Layer 4 of a small transformer language model trained on English Wikipedia (12 layers, counted from 0, width 128). Numbers have three digits each and are written without spaces.
A neuron's activation on a vector x is GELU(weights . x + bias), where the dot is the dot product.

Input weights of the MLP neurons that the questions are about. A number n stands for (n - 500) times 0.0017.
n16 (bias -0.013): 570702742560543401662507388415642202515342237541390578432698553477542546440504334496590637540489591335432650504477500430550516488681329289556522442589611399543781898382323424809639368454471470601326598643407423462396634591398500392601496678489522425597558623622448516515544230463436360387666373664478697374493599496303319525692523644402596427290402448633371508408623252665463440336552
n61 (bias -0.019): 522533523364470411560598496485592493437394393708527298537760456577597411337738705399668547289265645730570511500496583524382383442485421522577558399421492438783723409507394585413512474425652275572248529503307601673391447638526549477670387549598439558587466682552435647511388351345533803348432581644504404448224596529493257462518652367196552690569577386504588284350493448485460479655594
n62 (bias -0.036): 606614718274509462582513519440396761948522600800538549355653424563357550482603533577870571535545469415391449487383439211409672599355672572038403680565505522454391127359473591527732527413465491607385406316598722405638591524310448438644715426200421543252584491406562333605638276283698457404551295687354536281478310540701440248473650584514725532612378443660654546159675737626456271464438
n86 (bias -0.013): 378598442117486253385655731448230735402509612685615435583504569505377747550430538649620685091495335367351636296564605500700613466255585422541495665457582710647398427301440456609761638707433683505563289395443750315646798805407473368377376462304365481500623505496427515282515468360183319487472651419364333337496532610790472605284435631367533500927666374767657378392674113551555630436514
n90 (bias -0.015): 608540446413516425526496573492582520416500520581714910504286394698605528286421489317623361604662530567524327386437606511568353715338622528645473403593632668386073449585591629395310319532504281463721461395402419536675542546417413688386571387391369372552561410350617458512417598508335751165351517651535571440569651535359347526394309620512737632496378635585563312468963512520496478457574
n121 (bias -0.025): 630258644321402668613631461640619462704401492559266702668622504675426465387681664406500493578370419405615574398405614606799504460386656272470575352379484564504537364519527782594480375713526624371265432623696734439357441364355423565535598391398344612449488575453414323822372579257356290544558568512455397223481447394493752507417665396538605415504477545496721523298539446629471479365377
n160 (bias -0.007): 465368565558351348524139500478670464416832445451387332493539518449585654493652440603462592518271503464613511656352489493694454572623626439482535526608424343548388453496482583439306431526399299612507450555347537464550671595253427538236385456722458492565455676397454657522431428543428653657811370459567489697556598579524754572500504642666474577392402309216326375622577485655246435372536
n187 (bias -0.013): 666270571388670767490650622576511493534527483718518577187681500507458548296468438497479367477558500466688683373490563657534770468483639683436500514319230383451493419404476611497425497286464577594693625272479396442460507614452718489510594306658619330481563480532467425548550419537487486536708439482483245459586446577526276500480380556297403541594541510640452462403403531294460404530463
n191 (bias -0.025): 634443749700192532404447503408462457267483392503621496493387596343708463595525518762510621594460275520497480490540386608598330161513490360573516442514500576579342523608560535556301443585448348562588490326709575540497519727383535613469702442421454570535565315304454493295468444582630560487616289562425302500546426632581486557487571500423371453616570689418500314568408608470532572566510
n194 (bias -0.020): 456555717506603700565440457342520394510256458554476709707268449361170464462552355405312396528604544468568375627391480641513401669584596577596377378576520628437353503421552599436334474572584455517522522457636407500561739503432708346414484398474645568485540692687363510630544481376500243447517459500627617594497461548494414329542585582432585552490651330490506582559401464548608609459392
n215 (bias -0.003): 697546276245457189504541664364532443585341450552456525519445523485345388526326552691457467263595548640366492383545425518339722520390418675489437543492500462430496481519333763500608473299357504574444595334574555481485493321195807476637644578711600580619602787392605576534524489392674706544348556583817297642519550515540694630439435332443508431299549415526439465756442519201500586343597
n218 (bias -0.019): 633409884549330551317671477642457492664328572489473553500610500613592492415321559529590518566440402391519810421526329490728368634530454661534441292446445504523456680570710370519480455527322720310622504554698350485188380465572768460593481342474471535422434623486522675511417421319515349388535460535688409322529549329638531400410671743162546435650278474397394260523347614414459397556555
n231 (bias -0.038): 517578645366399544662521627547404423307556390579643443376627690486428571486688536306200455565330578489429514747704690474475245585560409489500386428435541668533510584386433330260374412328606622493344296610525652528528629574532500560721616518332627548517515647403709612607374682517577657548341567613320401493648436524398464310591561524373371278496310428521514575421446568243584470479559
n235 (bias -0.040): 621595508530381406629382450283398369428571598756555451282678604526733583389529352447154507482718388541640409202299271330538647469391458489560595355408445385635370608687448525182476351702511500512515500361504581447452554268643594544454522492441562457454550671496548864583650459460668444489297311531452477621569444444540721472630417643672458466474657489426601557439378333683678584644669
n287 (bias 0.010): 563534536472431574643578486491559624703463631558359680497418637494661446656513459553600621566424549559486560443556576516457443145438457272475622543428618500260413492392486486581420621445375606541359416545552486574547446524404676593555573287372473432559578447388544354497349548605522372416451351363464438497371517578489448463604551486435580557449418475420520394546434654595543442428625
n319 (bias -0.030): 581238448427473514440569480520646261500699587461458525483678576427418594599478350427490503510413407503554659449643490192614461367403257570546396401520552536459513397438397519290409649507661510336660679554414500597546542748650398712462414238573458584456544305386500482671381553503652454330650539466523333487403503602490724623440473471437446459543540370572737493286581668457507528493641
n348 (bias -0.017): 588379453268469669676600320710633451390403500409457403301329504523389712467604483514414522394346753526659435446604725562432393378489542421515280634439304733423478452313227417452555276527547348392621381461581577500666367484429266611685593718545847461557677637582493433553567485585399429449577480601573515296558368478670573468411549434519614333944567387540459580622603401530609461363448
n371 (bias -0.014): 637611509559761322407613127465398559316563333496319358841463593649634611525375496592513508244458480508487418528289724461500338558517265331610325517483344408753492433504648797287447390543656458670475466456522422696713561762543313500583471396802355384387496336625425688466554445371703644471526647750446419337442381479324647901403680346263547616576589393596203375595638436314624432684488
n372 (bias 0.009): 451496710461427657401539529525794390749475335441396527357497560461569453324612742463526434486693455376615533473599751444586526664436317372567276536416635712592507557566429555416799653337538659416234667476397281425676538504657466542617390453486726373368683436274623316371526557409393326497507436426490493547556572684445565483383525427486442460567422354601389175373478457433461520570451
n381 (bias -0.008): 525533673390485485493381586384576460522369526521580358460649609478575322399531497316523529643511500307611653286741451486607593408386301493580565358447523486605489391443288504655308573556443449526478427420587301511453366358456630368538646683587789815493515612677547585415446653647300620313556512250744555681457471652599698476471526568547407541697365443166504567422507189682488490338637
n404 (bias -0.017): 494692490481556578574541583411449677572535477613527524442397830413457604560552429598353475497616497603341638410641333449448356480281603436446393493464480344493472423475452447354247439612575481337532327680470550568541528493445438421527737424366601571537556401518382309357476401604445227469520680643313477441456471455628556558391513506381733696600506314589629595352530435555730452640544
n426 (bias -0.021): 460730712459458582511430473466594381542448447587418678515290489216546481312479445412612496533395471441583375421649627465624686308369596355396478439561375470745457192387399683471520653747514637389606322472465554391640518609612593492435574374411289406323573581440518307654370444335429650378691390523471522545456395378543622553348462555686595686779649420306455670489401474935637672412485

Each question shows a token from some text and the vector x that enters the MLP there. A number n stands for (n - 500) times 0.0077.

"1": 616676230641223329523585524476332641609268768398108333562612439540516542504457435379441412645265285541477438523483620530502622784600518568743566309348274661547463437617370401607378680593463406647470586502581571342477360732636392504581478627663586683720492496541266105363517545539518544478321471517311543699740413394524284648592254435538631432432597502481371446301535805627545623516507
Which neuron fires most, and how strongly? n61, at about 0.12

"in": 740631305603313376528516477417335602627356761447166197657719562601463579504401309399476389552308231578576457511441667491409590703602486528717688301382231617357479288480468450517360610549598444661439572515559572402470396745720427469567421560592707626698442435493283146391544557600491612545448483497347536699637491457514269641530261558478608432373595469451392355263556930686520694450550
Which three neurons fire most, strongest first? n319, n61, n371

"r": 705715199588190357582536507509453619518251685474235280604681448578533597486386355415474389630261193547553407484520649580588620713625516585656613260246291658502425308616410455662314606585512468677477513573582681411389353596769415488566443606685631607732489470638285214346607380575491614699356469500230603642633538418429279604595298408569688437397505479446361467305426768642593578461539
Which neuron fires most, and how strongly? n61, at about 1.3

"ated": 642693227629169342603532585532385614645260705438241292673674503497546468465290313427453336535389105539549454549575508538459683691596417550608496364313268665396416371681404350535421728658534553634535659541485595419500375725693432444568404594621604648689498458614279215460567533564581664669385504577321530670632547386502319559670257432572794330435463466448342484211506725664588483389424
Which neuron fires most, and how strongly? n235, at about 0.19

"b": 719624254552210275618522448503443684689300821381216305625509452542470536535354286434503461561300229473429503504518619489618667720625459490665631343343352578439371319659385343561320661472526476645481660567539675346479336708647389493522506541673577638717473459601296220309635485534423539627399511540259555687600486453542272682625264423610684434361572489502334526321537824709534599541488
The neuron with the highest activation: n287

"um": 722670272604222389498406536475354643638253761348130224674555565543449581518396367525438402546346395532499481528556628423434740600650380572663461346332382665447384403709355454465430755591513513682520492626594466302455234637771352469770405503504620655709452567589367142348669569512500437591499441528274615648680525494453462608530334443642694392456523497458329380228545871597499583504404
The neuron with the highest activation: n372

" P": 706658292646231352592608594449345614694271763392232249544555653562406515513465439531518290545315309468580374557506578539407687727591412558719608316381260740446531385617412396524305598593539514664443532510512660292496450722624332558589291530610632752690425546586414206350615526558448530559415380520256509689707576368536311646576286432495642284393436482401269486313480761615575645561500
Which neuron fires most, and how strongly? n231, at about 0.53

"m": 688590296586292401434525520510380646648258711397196312606629430679557519477442393430651313570316329513642473514543641448542750700696453586766577234392289769507502397643282480527380652559412480596482564669579549432496292704605425437627466485586576639635303594614463218346544530484531494602412297569308663568655586336580152516517301574497736402380415448370292458275544938604455596489394
The neuron with the highest activation: n218

"2": 649663295643246382457585558410346673619283750373092225588568468542530559508403440438461403596318329481526439555528604586399670737617405581754546318359313664509456396677355472607468765593469439620415575552583417285499321690681383425643484583596613744713531469446295086355574554521547499534399420526304543694630430492501339707592260348601644404469539531467365409296498812659602566503511
Which neuron fires most, and how strongly? n372, at about 1.3

"ur": 583645275662263336507505404438468586480285752386193324619660445617454548433347412437559378630260218481591577610597539497506722747679519613638511250326295675377505366729346512458502621619441330648509579504601563328388338595761405529714465516707660718732417587529358233355705551475493625702448373445438583583622612404467263490439348437541723390376503482455328425324491904661540526362450
Which two neurons fire most, strongest first? n218, n215

"ect": 670637164728190337594517565477550575594336790501270318658702522750501624437274313423554337664335256484510389578515476541552529790586380541590482253326249762453394406607451428616465688528426466701509595427618608408443365654664398503501377567586616607707408543629329162308570464503522550655449454457343584712660573447559274445669315443544584371421395474500382391381424839658567625472474
Which neuron fires most, and how strongly? n218, at about 0.21

" st": 660711173583299397558510415488445698562324742425318276583651616502431666513455346462479365555330212467454397536438490497465687702565463529740600366357286651395462403616454382560322609541530481610428614539587633385346306691712295525631383584689578641750412557579232215285572549544413490594446466671323504735722571366550270479605227484547714358420446433546447449346554775702709674454418
The neuron with the highest activation: n404

"ver": 558652231675236386393477501519451586557326710492189348646547393667478660435417389547448309585328196453509585503625551473551659748554587539670504270396244673414458339675394555593405654565425578683516655530471492393503384832668370577593462548542667727747428682618363092341588624478474499551499421562320673645619486375510270397550289463498567447457494504352299452320401803727448679414494
Which three neurons fire most, strongest first? n426, n160, n381

"or": 620685381588256370492488527472436599541170677331157240680637465611453590421477316481434332613198133524557469525668624541424645734626429559605545342363315658414475343673361432488385603658509435679537539497539641337464309655724355520629506588599530573735411665509364161333631542652488587671452334604367611644733621395458313583599338548572711440355546456457358360396500818648564543456464
Which neuron fires most, and how strongly? n160, at about 0.89

"em": 641641208652314424492546494539395661587297702327215237678724525527525575469372397489558391544305242547533416445538669521574636681767402512612641303368307698481389381533437400618422576457519491664498575585493675425472328705703398414637391448554630562824447451696402169355648541551489495615359329549250633695654447439571381568694296490482692357376484519389228438268481843634513606470472
The neuron with the highest activation: n287

" H": 626635343613309355471476488466359692703173703282181279535557615640429570599475432516469391556307242498455386399584578543421596791692411505763655347442339671497409402715390454554332699574573493646466427573519465255470479699740294555693387483581523677632458543531301151411620483517478508543446443645265519651705570503496339661613222420564649350378413513470393470316442726705622652553511
The neuron with the highest activation: n404

":": 583728160686316341558560592507356615693253739495228313631593480550518559542475408396474304478378218508525427586471516589448647704600483548670535344332174652434506455676443466577311761613508454656505602490539627253529458750701467397493362531545562619615465667496251107409576561570461442550411385633273492617710505440492314548579274495560700279436504464458413553257631772605552651466580
Which neuron fires most, and how strongly? n86, at about 0.7

"o": 695715240708319425395608548552412557613316800380072381552540386616501631423435341541457352630265197504549534608534555515472544739586541676682565345364336627513409370663365583602324729696409429628607623560573432377407407589570388404582352538529588658631405538601468193306683675576468615525432388575339584642550523409446175585619212415637621352479626505411302487353484831669496554337473
Which two neurons fire most, strongest first? n90, n426

" on": 674766292731280329425549517517406595627299699399272265633583513495598572402397292514479319541314174462526581539507555566473648726688467566577496378343273661426553390635405453543315591569635566589558644505548623268512354786606446401550365571601597615589393541505307168337538623516441530477407460648329452733655584369502198565656314417705695367507568451476293513271575797631603665358519
The neuron with the highest activation: n426

"ound": 714573270730165337625493666531399646637385699433217259721607494602511574519305338385568328582330231430542456550467553600454526686531410547679515331432208721352427351655355382597448588675450528653517575461481634437501458695662408468471347549553611697724459589580441161427588532463576552498494419556350635626737557349506282550534252554527609310470430491524298358291344955670530645513469
Which neuron fires most, and how strongly? n218, at about 0.67

" |": 515753245704348390438574551521332663703290723401203322532636507642543566596439406385478313544309199475555449485556574635451654673730553575700507361339253673464477473617380399527293742526472500643515554548588615336482401836583418519584369565535604608627359615500302133373495544553521466550420373519362512641746590369554171594607289463508745323440451488379372433341609805614520629405496
The neuron with the highest activation: n287

"ar": 702585355645243374578569445447359488590350785414177319584607536666531543542478355516489307630254241505564375532506762602516585678698420628674517339317304635457497407553297311614336677582549433703517611492496582262572281660673329490632358603483630648670393478562421206366695503540444453585442466527241531644765521454528179547630347423539691443369565537508286430299445789682594633546447
The neuron with the highest activation: n348

"it": 689664237640288377523581551380479500628363706408223286663598495534469511621282342415523428537248338579519537580587564551439622638652534593658445299355302724508459387635481498519410721585519422739559721613474633238454448763597293524588428493624561693716342528490316089405609549447461442504450500424417644646695520499448222632649310432508574218279589525485353444287523829583577619567390
Which neuron fires most, and how strongly? n319, at about 1.6

"ard": 654632232638235441427481622490358598535234759327179284659664429683477557418363321495525440539367230422568503420572551615503690725646434572783597285258224658411448430718381503634400693651521460652497598514601514313556326736620478474502444660542650630592358571544418180378623524564479421604424453568419759615614492351559308428650332519548754340436567381366354446339444786652554441388485
The neuron with the highest activation: n381

" was": 610646321666313365391499551610409729636313703366171349619537550592479589467344338493496399562324204474540434458497550654449716723638387518673548347377166640535503407658418531706308664621507584629512579606515549269415355755544480486589361567563650767615442614478315143400555591546405538499378379589375583638691580399508343501618228362562674269398562418518353515337529832652619539336492
Which neuron fires most, and how strongly? n121, at about 0.52

"Z": 610691298653344395523576573383396674725216725333182286608491656614550478528432389560408438547336298482419358488637663595391610702627431537839602341390305669519441323692318485542326634624490377676404537522489483272436436641648345499617417615633556677701411437551342191392584540601517377573399499539244616728782462383513330606665331349572586393449471433448397482270407741690537631615461
Which neuron fires most, and how strongly? n404, at about 1.4

"i": 733618258676184429547554584486403484672245797486194389569672507629480605610409335470473393522329252444596438599521580537427600677635424526643648260255292589503389380667326353567420695607478330670536636597593564273480355550677417469565396597559575624768374402605359204428631494502455518648495414437327526629724480479480237675623319514491653366378593517480394398234519914633611684481426
The neuron with the highest activation: n191